Layer 2 of a small transformer language model trained on English Wikipedia (8 layers, counted from 0, width 128). Numbers have three digits each and are written without spaces.
A neuron's activation on a vector x is GELU(weights . x + bias), where the dot is the dot product.
The model reads these tokens: "f" "ter" " s" "un" "s" "et" " to" " a" "v" "o" "id" " in" "ter" "f" "er" "ing" " with" " o" "ther" " st" "ation" "s" " on" " A" "M" " " "9" "5" "0" " and" " " "us"

The vector x that enters this layer's MLP at each token. A number n stands for (n - 500) times 0.0092.
0 "f": 571637541397496494525501596788551429350431640485559391483562518517427460426604548523493442488456683330547598598602350489428533557494536455498311551443525562392419542509548513434530558425461411500492514536627375469396552569587461481466567465574262587570455555499499427534311426420458467567592424625587496395491469486548479469549517503499340544534461567493563542485589311480437595408482
1 "ter": 546536488509491595482621433714647428431553556480587367476584446570485426432441437473507438599521631433519637630588349523503478382535526378513433563555505499412347657557579513397468603309532411525521491488650429458497426479535491586437544385603270404539469532499473464522387470484509499561570409658553433441493537580561571623492391488465424420574501764474528534471504425415486544432432
2 " s": 486492427515509469662576556641502538471537556528417394459550511452497526541531456542476456558495666262577572440556315470535582475453512529461485468426438445515535422548537518442514519516553368554470515428603451455455571530602502502434607513540431597552432438484613460441622533510451450614522470520539605492486482530500490535545448421482352629531463632492635613458559504524489511417389
3 "un": 531481363588426592577526477640459526614475601834410515505447452467494356560593652456494404483561667381758572546618483445404570439672636332380484369159479495451137473535556507228533580391412364673409419591464561490456569530493534602398488565491427464603556324468565383452483403615363577568634637532490490465268448567364583442516584251502501533542564743445502682524534498500495573597547
4 "s": 530490479358523639580454470593353542501526590475576431485579475452522498512556601498505400545550825462495560382417322487705517550794420390430597516440467438517597384478562379482370547548458471595319577449602375406628681400558332511392436469572438603629367274433496634558439582442330294636546465582448649478426541574441491531538655265498449516457518663428611591546454299597558585402571
5 "et": 595531331462491630595364531608544553592487548525445416586463591334515632478505502436507432442517680321621480523493474470489575526534583385506601476184502280549462629506440414341527549483468600665420594498479489464467681471484473478387447592493449454537458557520396345667469492592338516443530370623490592556356551415393615572541397335483427452447484729492522492445585598509498561399465
6 " to": 545405387511449583597648540521472580518561556668499554614526587480408539493507497553496488595459600493432466523484441474561509556459583494496472472402496436475546476441398539481500544353564530589459553548541438471418436431489383595519614463588536397508424435469616439411481548425593543582536361597638432404312669448513471440498417469434523531485596764412511637305506508428397491603538
7 " a": 520482420430518449578729624589466533485538501482330581465566389482463446499447488453479504587535642394418567449578349467512526502594625372443505448424409304619574412582527573455512515551492473616468579450639469408475378524526495521484543565503512518497476337574613396471487568474489611601600522546574482572352449480332620458564390512470462529527554588426615632535586364485482535575526
8 "v": 505467542399528542541637641541477511499587639503225570522788447443437498560640541387490520560380689276465524518495308573700483390777618442456429507619498399533308601508631609500461425353505445520546433507590431561551603402340425581489573565650497529447380434309457558494388476552308420562591540570474460482531390442418536620471383345512350579550494646349500643591535434594472552525483
9 "o": 529539415429444639505679590665434582583464506540368435650687597468526427573447540466494545404416677251458523378474384461427499504661561426371585531374483419604217469280470658366436563438509519557479422657437224490465698446488487567484447506597319526584460528445625486515445593418377505536701464621452530514378524601401493616345443391500411512493447663487581698572627529406508509667518
10 "id": 518423557482462616572468486688454600604571546544393476518593367497483524568485473565516482491411618283421515523543430577532434316545637303569514463418560163606472686603470462300546528415466478510427714527588420486586654520422427543430570486548511402587429377482379455493386430533559467525546412651544486447517364494543501496425492435466510477448361743450523421497609498401550552529572
11 " in": 583422435429493530584540387530517478448549552580401461617438499539455489570473463487485494565521643418487544558701385368515559551703537563567475624606472465533497487541554622360557429473483415532484529549550411613504500446579428600455560527625557557556498390392559418431484419440628520510656351536527552499123589490322492501512459431457477469493493768433539563372670479460425547502558
12 "ter": 512499488430492530507771533609554415510549535636364430528651363427395460445400612388497378677482669422512623642574397348646451413661538276413550589540478533581403588532606672327423588169542299513496351605541630454559365457468604645464564534628475377536415491494702471594591410500321439556464513493555436473472448678356649691508311356500643443513370543493509509456652339417444610478456
13 "f": 544528593377497629589504613700440459521371638601435351593585418469347477343752618453491374449488575321652594372521366377448577634846483414481399560516547487544504441471583529370549521391419489499397567629542471374529749480488450525475569489617436639599490412415628505542347427425375382570440461503621570413502530467368518562419399406519321590514459441589595528523620185449434595417665
14 "er": 484521440467394609500671591660622566432480542627614331543738357551482489421424497505507434518484668391461640500565446520469482319437682435423399567469519518505564564517480717223536614253461481482506416614663419477561380404536447583430478532548311341747214574554372365479510426510239550468521412610550547392470520803343584466459454478507518500476437850533528447408493449578433532429528
15 "ing": 542559527395481636525395501580552585499514558484470471571589480470393514429444570532509474518559682307597578420509415453580499396521505481573518413193529355576485486441461709418456512525403511462430502474538543473519702440576435600403569499539432491735340432527361515486421402514335434526673397672620476446419653471393676487484447430461387500470522542556544653574549331443381557461612
16 " with": 515471528440456516459620553658464497579551544552579463455559361496425574546372414522495469536508637224407576584570499438491497509490555588454319602410521332592482423378493432369432475456608524474467558534549453498565449378554367593477639450562392531505494367441666464500501554414513558626434483613543439341391613640272482549501397583456491518597648599460588707391596403489465465597538
17 " o": 551470506579475655543621514727458469540553538578401507569511397424512509445401522459483509565398689660545510511540422351406579531590580442335404422338422385532500477514576580304436493433549433431513687494617496455454463397473521488517525503551658432597399287521661488416538480389464593672551395539480483494242477572426634471607469409509452611584576590437539701458514292468461589659473
18 "ther": 477412515521512459426547546722530494573582647484369436515531318324483644634356357411511404595450583415579571519431526468525575493547604314453528590218512514611504655537449479577414419377494386655429603507638551487552689350427534690472508633557517490514479542455498581446470477695426578554559453585556538322468416543486520536430230400450533464452521500572502519485482380452554462398624
19 " st": 474455491577436545642607526646525525460491489519525475461515589497510451461516431511479479494457547449554501428565339441494681565474600433498467468259513325662624507524564506472576593340387384551414575611579399476523665555438402575498536531547462523561506339462570458341637515576449477533495437533575511416567605374399549506539250485509508635520492761482590522476507452460545401523505
20 "ation": 561524597457446434506482494644501600584462564460551213460487552570543519531511377498507504549549506478672484464582583445703575463657515425446537390384544481548345449374480554490546688599495425635365432546573585429438834409486441647419552604555525456641168403587359495427544404564174530597714479586480432482391459480349692396502287356466438517512527504347513444550629376361424555465514
21 "s": 561466529363429576497505458776448518504490607508717526399547480678446435521402565524509434604478760440676513392497360423580544592632487372433592382540459448474590367381608475353452597579499455637324514438557413378485577396438369459447483532556438453678430372462499554483434505521359400624742442657528611540402430568385469503492541356481482486514459682382529598579520338552426461491644
22 " on": 536446463519399451467560451549563515540659544542551380523487527508427522556510512426495499527547704410483557632625336521568568550452512318530400537416534466496465560526439611386549397441543504472470741609686593511460421279583339735421619515550577456469520395517574470450537408495522529523582390526591412348243733389367447466412539327463533496502566857509538650328606526411432467649523
23 " A": 532464487451548443458661591514608469455513496510478531498464329511470455472428399529476440621623702377477566422626451462571454433642506311477560463476469523599425444490532548493547459530561569640420559437695435482480540511520524462533536488511493351534442432584555437521409447511547567607610510444474531504379545498206642430520437364515470608436421562493540543574564399499486644488593
24 "M": 570469585495550454480603618605460502558631572668394442407620545447527365591639511498484507518502450363623578506576455597403462453687556364454530480472561392408394479557440661326543462427456459685371481517446325441514734389441495403505450550668567494439350433460564431461457607415253375576643513475411447466409486581190559511397343459507506577688417607528500629474675455607408590492671
25 " ": 503537630530454548499597540590485601548560542517415485456509508407513476526601504560476452528525645267656581545589166495486531524611503457481589428436428504497566468604568554360566478460521384514549534474474386517471618584499533390496457513599547643568407412512522483508583461502458568537623425433481493401430534490273477507522448479493373420485439643527600638493704386558552524592563
26 "9": 600552542440589337600385620615466707546540546575482333373587447410447340603656562533496559532512735474706504518602446444453551452686495394481320501527431476565416396529632558302465560363540509610390522582525430560537695583479568491420285578505553495489471286551508447436492496506341590565539355405427408359415591425347494555523477413473364473490387897547601518466621382604536624539547
27 "5": 614528555489577524588572488535468627504508567532445373486597535367423450558758528496501523491518577480667510440604448460555593422849464462358414496401462395514491433477664568324471391338521545531358573530562397527547681479497590476446272541613556460490389346533512404467531533462425563470574325473458489409523584486314428512503402436443431491570515921516668522487585382454497631475654
28 "0": 624491511512542514583576468526465629474469564572297394466553527326414504517733531527500488470523697376636545419590537442483644472830477509374363469435490382539529376494548594413484408493514458529434661586471363553565788427530524502438257505690485467465473421496520447422486520440469504512604470510516467407511511444330498435509437448446474503526522800480577619566648337418506618417712
29 " and": 538358465662513630513542486631522606474546547537448337574505483529408442448586568454499467507498509488518486538516481516552548458625667584544402554479505504454530506458367508339608449366605491652490612514566552525362543425498517393508573346503399454482465390446687501333522516632508572500560471506557534286406670407490485587457453403426565447410570671310497665541544361551546578615571
30 " ": 508434634529430635538620560591515549509518507574391386496547448436490555519502606519476481541499634279666575466612177437562487523656497469458607460509455453562531506579579572210609456439501392464487505483511485505498634573579469521508531553604515543591375405486573420494522461576364615563626486435510509403407595461268513527518451434485403413469455656472578621521667428541495534512596
31 "us": 452397534499454462657522726597378540511626572551379233336633255451418582540626620452496606511532977344538577562449329471647622474501561427502455676413541290660518473440639554281416504466558445538365574517603453436521520618452410616430606543476484359515551267504667506486594478517270484568622280505426444502385445513295592569488573331501549536473322553405590648499468327552571555595585

Each question shows the input weights of one neuron of the MLP. A number n stands for (n - 500) times 0.002.

n473 (bias -0.205): 502472523508485522348559418452543404490361407536600545523338648508541261646608379485458387475533511394360577488565455515529569591457602500393552410495448546483369588616466474500604464582448431490693518502405469419538519573556527371438415510555523701552520409476465541438570789446486596389467535510453555530599360559573469439477508717409419412602657443549542407409428453497553498515577
Which token does this neuron like most? 25 " "

n482 (bias -0.204): 516508605599628574607549515502434497511549606436489527530514503667514424476472399544450372624514539403424457597319322483503453538454454492443366697587444607373539541582537629539486444510362508219710353369519572500418425563702478612784694564359520436339532474372412508570390517545521522571560601341529375567433508640592432536500546495530426492486429536576406425452436572456418550549572
Which token does this neuron like most? 1 "ter"

n315 (bias -0.107): 344508489508647571505582650582579492497413458481608495349319538436403465424467410530368525448392287497505376500392482708536522394375508620524469602549396437586564514543428508456533511440470452492630506419505572328595449443671546546554495479503480458576601588569444560551606467486554530497481641508572451436656659447562445403569495588432474522548467356762535397458419524415476188658679
Which token does this neuron like most? 19 " st"

n247 (bias -0.277): 290389456503532534532478484453471415512434514538599523328468408500488733546359437569457506402553521475389511492571527459550535370351440532588562351568339437469468575575671441420637635696514669456483512453581716411609495563442489566509654432522417494519407462606511497600328462468577445491402646481415568494446296506524621430526733570631663534472679524692398295435388692488293469572509
Which token does this neuron like most? 10 "id"

n355 (bias -0.247): 623316523670505493597533464431454372457614361603408445395539613380577414425449594518572669459485420553405530537383484536474554363500390477557425485531569519498521692518468456604513557527577579441427526345566515551545514510646512419428512463616367458401409641449384367670497447536538540402457385546473455510600604557525464541663540554352618312535621548534493570440407589503455476366380
Which token does this neuron like most? 1 "ter"

n457 (bias -0.284): 468587562541616399520486500449554517533312520399447493569453452562588518427497416449487513605441363502372505433412462412500539406545344655492606407722674490548492492439490549422454590537392580428457497541461518503467606472515577485530625585558435391436354560567500534538479303560582543584528566507580475532488490570668476343682444530453562599638418304443383232537612545434454463574500
On which token does it fire most, and how strongly? 20 "ation", at about 2.6

n405 (bias -0.259): 476514630453621403402474495449433396374617632483538615660651483554460400423460400508451585444441563492415602443385386401549635528500517550601597686586467495494588497544568554591379489564552584466428248481562539439428505508596454338604566217434632595267568547484367412547665466503635400597450381365489340489487571597513495554469544454642500627313461340429689503463463527575511554533483
Which token does this neuron like most? 31 "us"

n271 (bias -0.494): 546509497619488411536400497532346545647512637470488564390412332548328491344545592358661443651467407494620541558564536413470395328436265467567461647567471424412461734645581455500533398460453488497479494472422593385595206438455419651418611514520418350387584581736457528555412443521666461598473447432709383581564464633691407503637509636475526465331417475603442508464470607512532548482605
Its three highest activations, in order, are on tokens 1 "ter", 12 "ter", 10 "id"

n479 (bias -0.275): 535503464337453495505606481420549444552395478337554596606353541510382469541366536418545419675555463517421574518454471526392503562435393508356560586628671601531550544351482455416573471436525513495382448475555456441346478454451636526569497528360534550526575648488525717439503516529563412438613268529545553608577474526519443628487598658517532472475412323390573415466650381456656465338534
On which token does it fire most, and how strongly? 21 "s", at about 0.35

n62 (bias -0.296): 531589569601586465484485550491493373493581553536547545343420571678550639597592335409378411542546430624484519659673431553403375711387616468474623480552319640279576325587380600422628368407628519487477355410462480662484494526526599464721426551534467528382465629588519565391597670480405484445396535030370465491521350417541469441435516680635402552590627396550577466483676653676455591671592
On which token does it fire most, and how strongly? 24 "M", at about 2.9

n123 (bias -0.187): 558450310424574409398400589500403328576453437215456523595441471521561604484325513562524418429481559513407454551559515497422439649392453508665500267615413517629527534586602505520605619655379457571568487397482307503422532534548521456619515556567427470466500552573503538541425563591426521406508573520538614663453355447507592563697516668507543474505469355383515421503457403414464495404608
Its two highest activations, in order, are on tokens 7 " a", 23 " A"

n353 (bias -0.123): 637513558427296654455512418521403532495398296449631439468433492670471542425495474451589556521529493600459580400355663545395479406417495641539497553498605597508505534505645439548347535520438405537604447457447421565591505357526531456448446692440360548473617451416444508430436658431463599544443549572684640645549505508562545495553570597350467256539542475535379416342425431463542407464484
On which token does it fire most, and how strongly? 1 "ter", at about 0.18

n110 (bias -0.234): 552425492460489479479542450490561442624455446345558594420457410573546574458549529519593408748473536576566424258487530378522497401440566508445362524642471543553454516479518369482444673424547620602399481390345478473500520476513605364392547320597508451572567545632474495613388527492588340527511508510479434484662647633717467551315479632443554357581433485573586399585407388556421505349616
On which token does it fire most, and how strongly? 1 "ter", at about 2

n179 (bias -0.111): 503587508673495460615427530464565589403578319553606520545593601534476552430651500458422548416482500640307425495281415519524357521292461508433463439412640582557516398484447423535408587433618492526663521532518529474422478528442421443513587543468591406602548520407385667536519770447574646373378484433564590510529660473472465521411526584452482528539555485441485601537433526490547415697316
On which token does it fire most, and how strongly? 6 " to", at about 2.2

n318 (bias -0.335): 636450633357458378351536604515409458464426444380329543561592535572447626424425533505518403404544539432432486530557561503517606445418522445443475403549470395551553374650567430547539500678408462470595539303484530382505365535575546525670554452387712572526639391598462426595478720525581634530393410411680600730454374520483531492566631703462585429481527379422500399373357567508538489399514
Which token does this neuron like most? 7 " a"

n285 (bias -0.338): 518294550505432483451512465479552429352495502719530647547350428623618536482489552531489516464445433557424531467457457579503437394531495642383582361592520483457505552639553555414461372505317578347541566488633336541503551510633381446566594424628335390272555576432475532462566609547485474497487554397505467593485413537657345516349657545536462549543515427516470564569431508710551550613547
Which token does this neuron like most? 8 "v"

n105 (bias -0.229): 312625568669400418579461624354435495318587315422471428551566511540497609469400407452430662582637409508506386511539487474581534601289333736530374537553613516472531517584549460530630409554630508449494503645473503722601256388384492542433578431446433585466555447620437675348497506437487435399607531479530550475503546520487371537557438563529784497539553532443470524569500561449366505433409
Its two highest activations, in order, are on tokens 22 " on", 16 " with"

n259 (bias -0.139): 607556591659380403458429367423505505622684614487590603527597453679414495633457466403434612650508453482575412577469385425435551450532448453617414545515474601445583547699485551510407615457601505487563396492577540500550381516359495466362516536450644500480531405571557475573592526667433495442403505452374406359530414538505533401619476723615485416375421550476513323500503722600537543589391
On which token does it fire most, and how strongly? 26 "9", at about 1.5

n248 (bias -0.192): 480536173718589494636451344484679368497468534560607431698557500452649424503676609649483360641589421556512448517381557649340515468431430365567377315566428677451419427567389371604503548486616356592526419531457521541518375424648630485459520388483530454530617461315460742532515515455517600541389564438468529540412638545553388562479538620429477480665500481524347391485395477544462373646506
Its three highest activations, in order, are on tokens 3 "un", 29 " and", 1 "ter"

n427 (bias -0.240): 566577418368487625542505472369605558521335551688579495333393657492430644578326453537638516384465578588313266415547588508454593484522505637446546380470505487495452568474436414518550505470417564503542431384564548492539572236625461482466562335530484462527497667472443508521651545449545537421306500508546399603709513484483452516463516403573526351352592473511456545522460433497560465458558
Which token does this neuron like most? 5 "et"

n5 (bias -0.241): 399417386464344550475380364410489646467511429299611484635472443536411596554386547576543542456625539563535451470294553503537617525423492648694475561402572560359639481604511424607456536628473454514552419445420351568410516533661411470454573594435497700625551456497388797638433461581490453328484408544444568593577416525562563403688527537485452500403511376494543393452399433544465587437381
Its two highest activations, in order, are on tokens 4 "s", 15 "ing"

n200 (bias -0.096): 507430521585417420430505482514410439503474408340631601440510536552453520439521495554590412528534525453566581490292574599445492515565436521571576575589518507381463472408478416559453589618356462585492445384480464449523483398539452400510492528544386687483488685590272475652324330542646418536523459666508477503529282516586502409534538680474498533604436428518371493342642399464375485321508
Which token does this neuron like most? 0 "f"

n487 (bias -0.293): 589420570616518569539502442388513502479513468565431593286490513700388388643542482536378352400653495723538452603556474531389425521445533518573659529510402591272474410612493545468577505424672595510556482436378541500439408558466558462487404490383482545443707546624563417422497544490478510551492632354402396545546442618558581414503395545540575528551459536620520483461628530407523557671523
Which token does this neuron like most? 3 "un"

n413 (bias -0.344): 497535386519290510538344558424457521511530547637413489424453406530533465684432540653590530643560565554436572613460445546566339347432375527492566475487329479484467538607531517521408500739333492486636585559474622554473576489568431578468646579451525487435586625649518559556450395464469489393395471444534370592457401549605325347416742414445544393524713460519434403674549508567441560554514
Its three highest activations, in order, are on tokens 22 " on", 3 "un", 10 "id"

n412 (bias -0.225): 477482300592521548495534629479424483421562382487427365539465448770505445492407495534461711557548521545438467464420466603567534521434415536559457566468454570479468409674561609483374590465675538395482405485429434549458404642447454537654567543480403518289655451594650542495521503524577341518422451348434490619414324604639557439734500470534470575441432458577416428484417551490554633560468
On which token does it fire most, and how strongly? 31 "us", at about 2.2

n242 (bias -0.239): 397543541645472463589488609346411457480455507503479371464608419577425530563621573669439579444526384531410517579522458431490562556400628485418492646486483565560456482656394404476482505665493404464485428580382779394543299570618547535580567507449601478526658464485488619567554645342531434533460500367475537478410300505427430480480465549563574540458611372668406512547513493404530527492477
On which token does it fire most, and how strongly? 31 "us", at about 0.73

n371 (bias -0.238): 641472631503518431321450379553332362477459493643489625646534561495575358596567469543513518500508260556397437659555609472445598439493485645530487464488540556588653411439535653668428469517515510413500601424428333604510613500623630452472445425558539446576564452557423415620346523531452523470543374478473417594550492453415527649577462609373537500497487486591488372505438635434477483429515
Its two highest activations, in order, are on tokens 27 "5", 28 "0"

n322 (bias -0.234): 404580639424472529408412404424337510579535426562569582577456513353598462399438431702489508477616425544530595483362538497490580492562407584535741441483537493477361492649443430515602441478487468605497546461370400477624452445621572309530417386599437616583574411429453588603471505448575503386388497527570420431593539412507507634497743547422470318590467393578485512576505565500515415596423
Which token does this neuron like most? 25 " "

n361 (bias -0.134): 412574370599628410485328509413662476597523519510621567317631503457569301508508568568534549460451391609512383465560479574446464477488512437376415664616460461420387434485507523495391528529498564360432421633380559480523426613462547503550336611454562588406554507532500611522453604459629394588404580560436388463547609521527510584314543488547517533483490360549393531275567545609630447563528
Which token does this neuron like most? 26 "9"

n139 (bias -0.259): 586585558510452384450444462521359273376487523564475428513516503595516380482370474469531561665349507447528316590368522527446317419412487628544468452362674523391473586685401639565603418500420628550620508530381519649531473461566469605464582544448489411456523530449533510616527442580386495552531625493633526482473580647552498558492508528510657518327437429655472426637473567576555404349326
Its three highest activations, in order, are on tokens 14 "er", 18 "ther", 12 "ter"

n360 (bias -0.212): 480368436564432346407570458368622202611445508577518483666541650430574618460471488598401570546544466730357403412523516529580403399495466422480538579611398600460488425610508538558357503641563503483396456284612564491535593532471418300517491381597667545249483547483633525560542561512473526358517598519596540774391355488416456418503619596551413578534604478536358508366399645558575536497523
Which token does this neuron like most? 23 " A"

n57 (bias -0.315): 597565490436531656487359413453508459350467540612583445521628528565412750447560646673615560562619564502566515400366536474608396390450584513503443547555445603503406487485453453493335659551404633392625341466495578518518394487536560510457535533407437363495540447512352529581408536453541369423503612463487528510459555652451449456407679565426498373629433495537417522487327638513368493480585
Which token does this neuron like most? 14 "er"

n192 (bias -0.225): 300523649399576378326399581484402367474387592437452492412445641503576402531636387405470565381469454505360337442505730421442510526473508701543574440546485660505542546544365432604534432641421412477454602618450409606567612482557642335515373475539574482459508529480419532452487389418620381523492444556598505525486513508498347492539521440464585482607497454608546542463653518557454488405583
Which token does this neuron like most? 28 "0"

n403 (bias -0.414): 526382556489468608431450440432460490629632487638431635433459437570581347421505622355409519449648562419516581723487441557486427375351539566487606460483500464461702590566433733561401578434416622401561354454546698503410538432457419593471521565292467647502546550580469533518432396584475503447407432432617298482557454486543500481513426487569582326547460493457503362587421482614605434643516
Its three highest activations, in order, are on tokens 12 "ter", 15 "ing", 14 "er"

n379 (bias -0.264): 414381462500363400486425446443529374517460558462572660494506645468488372452579486374543308529393304577483432514622505550312480643513477534596547546387363437548640586611464570711535477442319422434426334585528543251446449563535629569638666548235426553548634546603651522503497442632633606334491577544536477475551567523490620451540389492484617511573600562509624495459424570388474293446616
Which token does this neuron like most? 19 " st"

n81 (bias -0.151): 438589605604449350395453481556596523565585281601536534524402439468508646521497391513418586545554407434437505463463668587495403511615563628500761346417529528384443385649280407559382438459445623546484478482497570524521553495487374449492387424609505518453583573510437615584702417535692492489391561530482495412540489437541388557535417586411663389505412442732537515516465531463656505495382
On which token does it fire most, and how strongly? 18 "ther", at about 0.88

n209 (bias -0.290): 569503472546479436426567422419584483397477411443444465600562475381484330497529449508417482500441472634377465597530450557461572444371543464513656337411353522379669462721460649668559583664445410503464492451532492472515437551523525434576420575446626746362577495601480517545395500419585610462538447459635452657464348531498519544392574614448659492523472390463563563500607540418503426553652
On which token does it fire most, and how strongly? 7 " a", at about 2.2

n267 (bias -0.374): 384577384454413528404466524476706432527433357383478523399339440495529521476512476629370708524502457553521543444576493685453483565408353500585554401614486511462512507498584468482498481624566491534500685443514401629498534474534488323533557521486552449453595471463385539493569466578498572512495521514509580530513556520550427459433402444584514609587543471451552305699571488641360415650449
On which token does it fire most, and how strongly? 23 " A", at about 0.11

n224 (bias -0.279): 385503497616652462301452459420395371406554432595347553480569607363534500579471475424422706763557487435249294533503387603483546421622542542575486471516528581531354647528464584516676612508467500494593460481503506596582540621414314508536622401573634635229459551410431532506552557425521378599461444379376494434709535448536368566520545530581453581533557370462425516416535619534469478579420
On which token does it fire most, and how strongly? 8 "v", at about 4

n470 (bias -0.394): 444666421584611505592427491377327405524484550575399567437556513362519500383455484573424418597524507500497368385392396375513497309566500469557636564544341532410436503518510553580400511575559564595510489457629518510693485430460500450472436561443613688191508557576454578600591469417550518555576531498615430581510484561576500545616437294531683464382471382564595525634516497513355447445500
Which token does this neuron like most? 4 "s"